Layer 4 of a small transformer language model trained on English Wikipedia (12 layers, counted from 0, width 128). Numbers have three digits each and are written without spaces.
Take only the direct path to the model's output, skipping the later layers: a vector added to the residual stream pushes a token's score in proportion to its dot product with that token's output vector.

Output vectors of the tokens that the questions are about. A number n stands for (n - 500) times 0.0026.
"ure": 753455482419564277527484585503552284558677488591600301400490600572330533660423528324407773511733614553807603294685402365475646530490592488591448396504464388489442570598403560689397713372601646246547508879392425383538498468316680802581337505315508554393633348368399699234467307192426627677476675614527459596626501472623546520621579428556634583319717569388522742664352579500441642561316
"ard": 582519576701706460412404479414255452565422697683446482814583607393526425651474459417537794627519680280441334468383331358341408512411438500454546516512511585565391516311466367573535547254404444381638475611330533631504489426666356520282492283526511449196308556488356452492654837591297573455645351575589517352542501292545509492750345296530481664713446638362475617497586508500688347486344
"ated": 508328574663434407448606532448209471236572601445569564590274533391496653507622439382650699342634419280515288610418402355403624622481228414318540802549407306555543262549436402479666315481394504467431577667491314475423531354726473472783483219361477465467560448551429317346484629640792739399744604458564385602652501311559509731592606383469298477513215530467354548473456703310313379399554
"nd": 700385542346439522576326661446461583360392678503475296365500654513520538635468360488596396401637487243455436743542297696694528373655332717470619384447372373452132511434579426631482616455438350402444595600548274668593558431569496605364609229252368280572548275543531332469463408346559572513595460462517732353536500709465574582561394607592546545491461595504412530797503430387713414465496
"or": 644437358596369425541690446574545366564443347509431639380536609347232395448343580436654686464385534436579573578398332585378489681563767549582511556503512522537608457486636408670593623469528465448420420445449305326466427678411646576562290195358525497545453516375601474504406521365357471307531489303785441500408499455626519629619600257484452535492736520688479578325571550513466611488481
"land": 567383365260407362527430515396433285418668600609528562318208370380605335466446657435450570472500746243330313609503483480713623248519301374414534327606554304435253557589346485298174264315539473421476337636469483301605511655226313464555229514828636375232299515552477367504504603697537608429431590527488409430315500516252427281612421411500508665703346462547491506542255422558722460482453
"l": 335277518382472424633462476387597455567561480324448576438624550373632615261279406504662677536523596443405485397466413512579460590455332460327517401389542438575375359483688368428252587354565526339445475480551396533648444698564471382587356387489337620448659388450662500511561458624488360566404571584577530381411500601550342412687511276380471368609128404577468432480379382591682414521315
"ast": 453511477481593611335521520451320465602546707637713680384141634596508264548316654369384641363459472432391524462419250341420584423682559485356456824446462634440419451543472627517705585391464504297633580606435392533576593654634333454492556348287528549345758283436447555476458500503329750344645490632436304450655501652477383500473428402374640357525348384406398362633576504601389316441543
"=": 475530460384667554426294396632402292428718646517422475796496326658504510618677565328419551492455490496631561454326670395771528512574539541624575571500374476594465474413363408725388340482360525493489399471561616377450535604274555651647508326200404562282504220460581382536583331687473640578371430496372508527784502322480630445618428329699626543534371585754437511560483376505531585697757
" (": 503464575451443567369465431384467654456380615599498530548472544601435555512604510550478347605357519517517503476511687436505410600467676448440487278524498469462671547492658426535542617572564638573387602544483618477497475553479454736535671537529418434647386572377483518554596346459594425698423462578577468487332500599317444431426596423454450598550548449544470506571510439599336492431431
"T": 470534619461740567465432508587431388492414616466554515552396378491605385462483464403556439460655506643488415411352558234503571356647414679569505437477416514543461494495628398651528621391453428529521436543623413503372522670340573541452373348363352549500577630617574623554737604532464408572466654220283524332783500588382451376454329469642422542446480476360497516434402457351628617547707
" by": 471388436475450494590537640566552417485503669500495655520525481505530550583716632468514429391535764446688403582346700261473606570488559441667527393663535373425560515418474483604494470379475343511308403541435589455381546364477407443528586569510579643590424348417306580449388476526564484514520540642690407715479500491429694291622442536644408537567346427531472547598555497454396392442418
"\n": 407641530341387618580503525562392300530561612773534405464471372489283471478690468519437351545368730503529550457372619411540431528502600449450518500563536520449524467439565540636427391311565694497549483429242555411556462503680447495434694584340272542550431507429586323611402448398677483398472551526465588337515500547420248580462549556646346491480529462554363637485556439516534634375375
"),": 611441357327686572444489544570518285242325518548455486541642504620241539694443644412500483419489445313779435508373608173504548416509372422551516409562505545702332616681428535493515415391325475510367653595512480291592521438479525288400708366398486448481419558648507382500636547477711422504601462500735383500434501409398391413704648268655672482367484528153469500699280365510489504382718
"g": 248531307532587629619453472325419572442550439387412685312704478625645512464569433377662428472607384686411588557546554483643669471470454531564412637543487473498554447508395538327587357573485530481349435479553228664800434313625401607467702346473287332256424396354642590376394396473481646866462524413597527282414499425485500486640406542642523564596327521577471400618677489645661469386504
"°": 554334386286546410485386536562450442523443453548441587466154154614585384640645400334421637365488282534632443377560545267606479500503526496493637458574330439370345440448375590360329516681249420518293652520417470404725548504196318772525696370355492239575553500645523343427650579445683719189672619408485393490492501248187563547508333478531588607599573456454542665629529428252291453574495
"ly": 359447391176462128442617471218623353299707476440496636603349478391367514655464571286767706539683443522496348638378622450412623378481371399256599318639434491349322418524557450434651598226448621323284523408411509446542421655624313350640281443666508425479508359596554431222533360387478347852500556711438395435532500663633500361487346473500398469310324603645466423552402378442638742687448
"ro": 517588500429436349458408478466603401580622399326399653506181507364431524567296503309643618432531780493510706419523305580507348475519427319367460518585409403572409245458578540534521479403647684570553407719526438485401570397308436374265437236553337590450516308489448349296605453595444557588352503447674209647483500553552407263663574680566517431511445535320598492392614460540507463600319
" \"": 610462477457642676512415577578371683513400491547495524513723396348557581335650730565419664515390668425428476539471694415481716605465521437535529355543577503498525500410431641620649386473541466512463669612559558585588511500461494542674602408332494395268584398432392561521381402341551381663736492543433323547716500491598689361453435549583595488352521446497420478673512578245389381598551
" which": 497462403381564490454476619460516444457497629467511399557408344603410291497415714586543585424427432486600426447516699394520708685472551357470416442636474255567490539472559502630513586433452454408571653544648600403447551525280453644370675496451570492450518236387409341476363596550604557448733617315512425740516500306290644369554421388369568608484300652527470507666491394438470427353621
"R": 482433470481503735422625511590461311510430596415524387443343448542569441557490500376523458438530642454578316428528456358613550591548322652492503435443363667566533402389563413635448491390621315542529551518497438511280500736397542513589470429342453596596570609592407476593686447518233520703619466330445476489579500637478414422490349403604317685386559534369484484399497624357679367616658
"le": 456354409250369367533510642405507504404513565506373673441563630552425481435434463421536680533528523373543630558672417757339583612517213448465453656544503343385424437505572510563581598450702544387274333548274380544708541746496384405547575333527660632522503450714593504477454472612440504969518518520473657453729501589528390490755511389486473369509609550614548505354306276605759327540323
"rit": 475314537523508442610489473617595784670702621604471314497379528545285503657405805327468646469582448532475447485403469261519626632646664496434538464574398574437061526516593511558301492447403493594312353869265411493616471324508394533637419158521396359268654509375607305354481449562459508478545532572759298773533501416487415368742277566496638388306370503468508574471604371373620474633634
"'": 512519745352610286638512351561473571503381573480497491448559503632689495468418614413562275384367445423485159519510500390522429474431570407572482424516491384507519534683628452455675525541527485460446419491340607392500514368441640385442550583401390465279506396503231637534566424616494503573584503354441458657343500406547574539562359558325452404420591532480569493460497560152628678338368
"ust": 639403594512581636511359500401273383474567489687629355411686599597215528656388395462312411423682489521433359492507221595472673432438521271489457624456351453495530751497643455605656418275274403363470347653162350667396593613706500613520370605444437459443463514609689364306603571372391900477450812478526631601569500683514518614541294466530594511296424582631504527639283392353600573651500
"il": 336385476352408689600536429391586356668314350535527464626663533503538632560515401405519285662686547434442358437460373467290596658557306375469457721712503481493521438552331455654439616387737556588579557547313259361497517622454450327631409516556715619482526537390490562415483555562343474552471488425350245538426500470572431520575515347341493546554434765379604539486762358566479631527426
"ct": 321575588357591541500398797458342643374739430504603620610651332442371650651334450449436659489567504585417413671450283282557705541581762551682517634623360314494438659417372474396496547365309477328450663792535385521520561442567427597516670297343307476517504533797680348423343543452489574795527470458526084315719501469689482581212466457462458496671474517189504727594606538624602437476659
"age": 346365718426588504587622522579422421473676743445580325291085496367671398608381346311716459592512537628515579463500459422344617385421468305699601334541500369659375444599414398644588588345539531385442302622425504646726595464504520651546573500593553301396416724620424527422655884514486654267381486627641518529658500243373581438816526207609623473537668611529437518561459637698397626687445
"]": 560334659667647479381345410582262165356740566659477192504687511582277297718506641343139518386484515154550105806426424130516534575558410453673504539505523523693321416659184439345453349381466319500596315598477662235479497710295515326684848214166375212369584288870431317449691514261844558543739362365495313506547502256583830459787612346850475540322303606270246539562374506310269644569566

Output weights of attention head 0. The head adds the sum of these rows, row i times number i of z. A number n stands for (n - 500) times 0.00093.
o0: 313482523599450387530616613462700483502613520350456211499485421241572467560491567544613557544429199366492702453472573633589436365447609500557611396587460508556584463565440348397330619771556563752582453213587341567445197565389388546366461500313688515257550553476550677321450705496611694445566532622606525604410380465436567652691655545698379558514518589471703517482538342597585285493707
o1: 551461775326730356549323671718409605583634454644492525477475738427704584558560623546510498556409540790488365522351667290363323724543626496510520381546696444572549427505493468538500688329424181371307493541535499444530393588596664160750355497224402420339435424497594544387440556427605504382572393585383379428607562472521444348595272663602468547554378648378437431695496329581469398565483
o2: 634426563484410338503516576640438509342509480438604398792698498682411666600489431575584684550411489491399312504543324437464352403381448643507452325597457600582491361482469505748507392500509535315648539425589597247458334494233476340554804379477272758593472495332636318526460433443629557604702801269290371606428605339760505777600490542468409325340812308363602685618498557418435346379542
o3: 172594631385414666484614491298628448492760566403592397471613628517174693383462290409637481354439399496441493606300231519815535233642597172359585420422591349736664367645436455477673605522588679596541588619604466481566597518530508541490669671448650379481420545492652479743294563300549450467456434478495325540347374491417445470266711308564435530423598488446312434645597512444519133566298
o4: 575542626292283330591521622540426492362261412515490232872474460444676350435571393331464674786525510614643694520471340688427462473720480733393723555612313479491389803456512594572085364525610451514272479611658621552401511599542679538384346576546410559240581520512401241571606585422620542619382613395473692502696572523543328619215586653417671601647384470428307655389371315733490509352517
o5: 369208596559538237350412533450560190485586637437684577625340544613534741519445537462445301374407410451146458542453573670639574264563246539272684579641552660457471337445535423395612597563480633643381504428466571572358342879394514715303584657479550628456466518415394461406596293672596564562384460528349443040566391730394251677572658533376545375584389602262533470520668547622324500544254
o6: 562383448447408447391543426519329458456462382437566563463475557508405621453529501715581463626354420592492383290505428444310395502613393169561678551483575445630377623339368326517698308465333146281444545473494230729512439561442647400572692530545701836505222567624418652561291630490494477293490341331608578838540561347312334590592613464444438584622619587429333766471625641471555582370534
o7: 537461390614433447490536703578648436594729306307477427490468350538634512462628043326536462506414369299501328341377388456585533666609357480495525533610477313406673746437536469446480631377662569491340510424411560521429517385472355593644598562544681266476477557380425494559693429484646366432709394690555593384667833345393626274187766698399729496206457441369500559508614432519513563625610
o8: 589308330547477455460706326604345367417432541486488409510328397302363560268728481496550443746575671606524419485476559302387610785595338556426371556509758356707679584578729689468671563557541471566607388582572344591430190450639425584378495440438524531386304298438708368609319341575418438537726547436442537688584361342653404314430389445540430227403297346415525448810552557293587473598538
o9: 482591467725611319244508298769401346547298337512379458439673473678727359410552725669780386547457394487527304495400464559460552502677242669521630592442589482671310665362659618438564630508561469365506481571469496657884570499495739598491654346479582656666453439460767398434658575496627535519470439419605487613271394615574517657373511365404574424470369498344541476767421313738685556610389
o10: 502580596589453519614660345440365555575681590164342503812278451577455556588672545449510268676486859433489611666395456610700444515403545304691496499756599370468523432700331445531536226608335509490350296195408591632344511580277401634381518492459354490431397520661640487405504684489503430545447557540576656598559174489548535547383528511277715534774635489408581571444375246336879450675419
o11: 499531548523422666423341163581416551705547492529503552419706306560312670385366407356368356620477526519333387488402452361974451670420383564361648704387696515531589449538605750740154466442475609578369425684638606471559384504443625606556806567539417728585564524429513524570357462508297367690701486597755557598421450635568560425416572336832497431456723367058633571836281495596401685425737
o12: 608805420561515630668521445619311785606419340665699577552634541491664404389522677532469580337461386567597522431388583480072565453477461468539364366218652576607450491521265441305574600658579537531612463539523498504564353494352529471696533487589490536324533734487430756542316469452501520413516434284652526561580378449667451429249682647425671585280349255695359669602491524406511342607873
o13: 539530114500398611275464803644486498608894665451543418731360371651556488484356528831497464407375420522481389476803600527410661520650535398447420594319324484618525493329488601522459270422526564463333484469598699426400618625473558597696346598226608368533661411569492447334595453453628453258510517476773407642373664374413469457600561665646576475302767708402538725587445644644432629617345
o14: 562814391263592419545551423511431565565351408372359387553418230668371380421529582376512464349626512518446212394954285345456608490273340363679084362451437743532596522609595584378675447668436443635410586571341671444672266416505652771620563559530301611177574547412511513412547562539471560401342550375333448524348653436363497786689334554484536463532573386383461667444469377476595597423608
o15: 482378293416438593382383728309598417499528563243488434426784683461575747535452556460469436355523570594621640505620570624560367833610325478292356529461575254523488323538455155331857552322647419482425535563489585614532391353307563757480391326736489380597610527628290548498588674585520488614745532533538301262600609470600560683371361376594566770374405708558380539580528806663489314506499
o16: 441363337543623740520660507435663417518351430507633554414386456699720473464494576510416332703253544522640438321281538428507430430430400352389444753401519454571734487379532585548288321305636425558361300517633693225513357507490480603419507552583550622454521673561431473571432656664523405434570398471270481236522230369365294479540535634474465634585439605269745778332486393428578644324523
o17: 681258378740355644527495336644142668391366480468208456416651373417177633231546320371506343282690702418457554304359421387485654653308545654506350672548435427542512529345521355500380402379348605314248584531332511724598583505365504697838357487338579579401373381406575690602249353422431522917426484637664551486804431429439555683589425515549682431486220316257600594389572569474393485704569
o18: 431411679380399635286563498396675469764583519498386343443895418274309403492438467401348443523293458425524319493427746685501589542490512367572417604391657489385354758539346550339320600304700650403514559412523225409525459563423415675721653250530414488472170440759456714714497266570551477519506527595315619280456584822368654502423585692620422495502314519510319340305582543460445404627530
o19: 436662213625549391587584575533710374627270531679569476424602386456597400551310410477582518558434516420380528440503603412466503493516528477572532515436255624873542522340427437331598465472684567480554499780440609433655800444435301224284448360552725295400557623550665427634608432564722840546659452384513771481482578598316602495556285616647486414637476780616300551513722706513127509636465
o20: 564443434451857603485481438592297424193646090324383732441461389518304390712717558584531462237332577398431237540421485459389384463435639559403547476221450480578490570676396473323531653503413341367561422413940387507388637352552584196647322465644436458487339647448573494245480546443453354427527476494408505422603314291691569638547638445623579446418478207573479388729340665441340336504479
o21: 623447586524516522577571765550464521462514633571413745509454403350773437374587530390405553481532635469395477770629535393360384580642515614603662138184509393355613494501566537549376506233520629513396840547397502506614517455574271519187520426378691431532540741360457368364609467615475477796360490714647620605518421389518488690334572545440283612744489495573298496360260410393480375445407
o22: 560818559437616577786517404512566632637477605571370312540451590430524507716413598655627334347579696464523442622510494493451520494539417596574717417457427369574528586354349574444634834346466418529384437621433827461405604344624515576683320253339536819323516657157470431831516568654512493888161487636286423402586654659348534420510608446550567324522366580526678609513574553355516573503411
o23: 694606662514485419614667563603453411624637561168296664480462447708502531424430415365770398282403315740643369428385505529313257735335615516446566551607683589355607402699484239653944430596575201523641430389413660746376658398396222567369437407416671398366520457452503479449792516381509587510579490354473351362713371621538407593568589438489455405488186590588292647467503557361410476458342
o24: 585563515452651733478621769632496490451707387572531721614307545630598265536588308548440760588657315550446654778501704646302567650483677684585349694698482293497440521219472410593398754575371678396694624620424480614547332504498740620469607143422295552521817424553806471362453542441502629451357486607446607551608408418431739745691621534566537499498628255388193559375390292316346510492547
o25: 537548519355313588440447496412555468457350570457556526585468460637696625577197570500374532376327595457686500444343568568552326709514481316383164419604235338411667560615536331697548694305411452557390474556323394420292651295519265531423568462431428562323307587475560204518353537665735333472272652277616483347490223591500341487632625545245779378667599408406378557659557426600463678387730
o26: 477124371467544459480417453793519503616807376409705588357295161468546446676432407355434331556441465496554741646615427545620593576677564829302391579507392487538554256429449220386459490052388424426580349544534548439392651406435307478697048667387576382536534577592649521568636535626572642375507576460314533546430465323574682433551631531372546557538544526650391564512453659412389536556500
o27: 389422226287542496467529446600489569524545328491441677404283317716670642482611196426615523496324341568578377512473505770421409498411621222375579639507418387326684377373344448393285477389339345308672710446448613377427316351043507366316545601482490432394495647515642446672552489690673525532522588471557280360439513288348573367357365268325394478543626446724534298334706661486438440622385
o28: 511481462584603248288331492481363270784659442565772358447451511462395594293548509579614516398740574491804713594345414627699701517730437422378276258470443711412549767296385331328405462675516603456516557745616487551265505595634475478506561599586440462444415455515374696493469614665469273485505527633556443598476551571329712464418571437429712593497296631407532278490349385310561524541385
o29: 214611748530557445489331349426430486369511518371563330627671596217585282540565704448546405524309127530296425402567741432476206581705401534661711415528434462427596601412600433597601657425277457389557256404565649415471438606503655459440829648424268726627378390464578448412449512472412538463344618308462533636854641545469517597485408516390679506512347634837368371309652691467735481431261
o30: 674527475478495469410392433722666486467605449626524721590690826678612284405624500504606512677239466429588497723479623210670575519671438523674669509567500516600616407497530526244537101643517576363387477489484425497600560484398552554597436404605765475364510295849632331237414517622469620461505530390679419518264405242469361401452596410381643600498498411215501417477520489569535304212336
o31: 652516324547401407260468411473733222229616547351748584323553492609657557653327314342669434459506544378581604366738323431335451382633569631569383636393493651537387793518558272093643558386290670425272761499466393366609333489527427487261671555536516498540411586566524584618586508673522475343313537306660754521292393619400640504579495466485331455464468546385484390651340568394555488502706

Each question shows a token from some text and the vector z that the head gathered there. A number n stands for (n - 500) times 0.005.

"in": 353677424676276501333397646411505763415507726584622769540567392562721687549420472493486448348657
Pushed down most: "land"

" G": 505622492585312536394314652483453686383471568582629502508541332742702634476629449429322490469516
Pushed down most: "°"

"h": 565657448618435469323303555394516724404481444590571418341626452586656647517575492706454417418563
Which two tokens does it push up most, strongest first? "ro", "age"

" W": 384642438523308452460269786574498758339543365548698605316522193722805683431673491500412451452416
Which two tokens does it push up most, strongest first? " by", "\n"

"i": 485633553545245579324192635456600889311471549602583535387519386729656664585621470516566431512519
Pushed up most: "ro"

"ur": 415543514579327529418265534411560798346571574587507497421545398675658606538665501534395427557561
Pushed down most: "ly"

" r": 307800406442344688262173630414662739250696586584567598382548402572709549529687490491520434560587
Pushed down most: "or"

" A": 519612579531294528395233669556280712349557503461653468482518491591582667371695437532456450458653
Which two tokens does it push up most, strongest first? "),", "'"

"l": 425765550551330447500325589368391733408474440870450573565606491662875543402506369606546448449444
Pushed up most: " \""

"ter": 486716530527263542513333629441404540352568549630579575268566412604588553557800560448545593445556
Pushed down most: "land"

"g": 432389412501363645431453611463470765428619598558644670511691390557454617437620501538439397267661
Pushed up most: "R"

"v": 429809598547326404540317592335368711407439404974364580592636545662948517393485354618579471433417
Pushed down most: "°"

"es": 497688496430200603335246547382490831414554481440587718556572551485420481613523399486536402527574
Pushed down most: "age"

" in": 447772325478295548515325561518440691369542554652730630454627356566606696411678543614664437536480
Pushed down most: "nd"

"t": 347856449538420539326311685482581730179626608630551755586520422473652628528554492553532452527503
Pushed up most: "="

"b": 447678519483189594354239538387504791417548483455547681559580524514481500591526427504518341495476
Pushed down most: "age"

" -": 362514389406263602323278599587181788336484499472786516396580643782597774628293254457387573419728
Pushed down most: "land"

" l": 479788493664209724383367713559512646184714543493535636527577549493696670378548429472529515432417
Pushed up most: "]"

"ing": 440654464418230592291232568380505838417517498465547706557560550492498512605517423521565350503468
Pushed down most: "age"

" st": 476713456518374544403328717374670707252556562501564713515501455443553610522506466473470504494486
Pushed up most: "="

"s": 473604569596304521376311668391531715362587480661709654469512382596681588487425469453323445469531
Pushed up most: "R"

" an": 424565417407104788438105610509527806569662742455615479389562376474672555401627248398520484351563
Pushed up most: "'"

"at": 438711442567226445453115755433528600271515552586584601361436376551770558342503394461270693540492
Which two tokens does it push up most, strongest first? "'", " by"

"'": 509639405540219564497309748545388608426521551522558568451538486504599586446651453435501479387554
Pushed up most: "ast"

" and": 457759274525289438432427588517438820286577443647711704569623332521618727312580591662690355504401
Pushed down most: "nd"

"===": 532673398529275566365313715526366742429422403555603468640603524690560630418558441673462652314707
Pushed up most: "l"

" t": 402619386554294649322273715438570688303482572536599572428463380573595630433721489548501503472585
Pushed up most: "ro"

"\n": 493494542599323642340355525413377560322497511573731525381555341622672611384686410434279444408574
Pushed down most: "]"

" Ch": 369519503598391546441288467393531765349639547542463448380575407640624588514723546539302485579593
Pushed down most: " \""

"p": 422703337746213610437608712354527723426626516521690756611533502574629523456585535508436410469667
Pushed up most: " by"

"ri": 426681542542164594384243547399501755409566483455561663557585486537504515558522438487478347471472
Which two tokens does it push up most, strongest first? "]", " \""

"er": 480760638461371516336249804399496757397609507535637508331464396686667423571505544293305480554495
Pushed up most: "rit"

"her": 502627512569339515410323557388506595343605606629557568352584423660600687439594397420366383351426
Pushed up most: "ro"

"as": 460760484652206709394352706551501660212673563510530638530559510505699666389534418464516519445429
Pushed up most: "]"

" B": 336783463504357605314240654440606750254634604571566684495517421552674582524594492532511450529556
Pushed up most: "="

"ip": 473528458603289592379381696428620725328549509598577564380540379550490575492719573664482551505564
Pushed up most: "ro"

"ion": 364775369546457756282453618285779724363780477506686755517470377420673602400772759475439441321474
Pushed up most: "="

" by": 434690357592302549359309625370543717382583481517654529494591434714670604450588515549492456412614
Pushed up most: " by"

"-": 438628473637459600491304684305557682253538511651617528351485445747609583492620530544561476515475
Which two tokens does it push up most, strongest first? "ro", " by"

"y": 444626536601368620388279654426535769326581649605704638476515488616781592441491461319450370423498
Pushed up most: "R"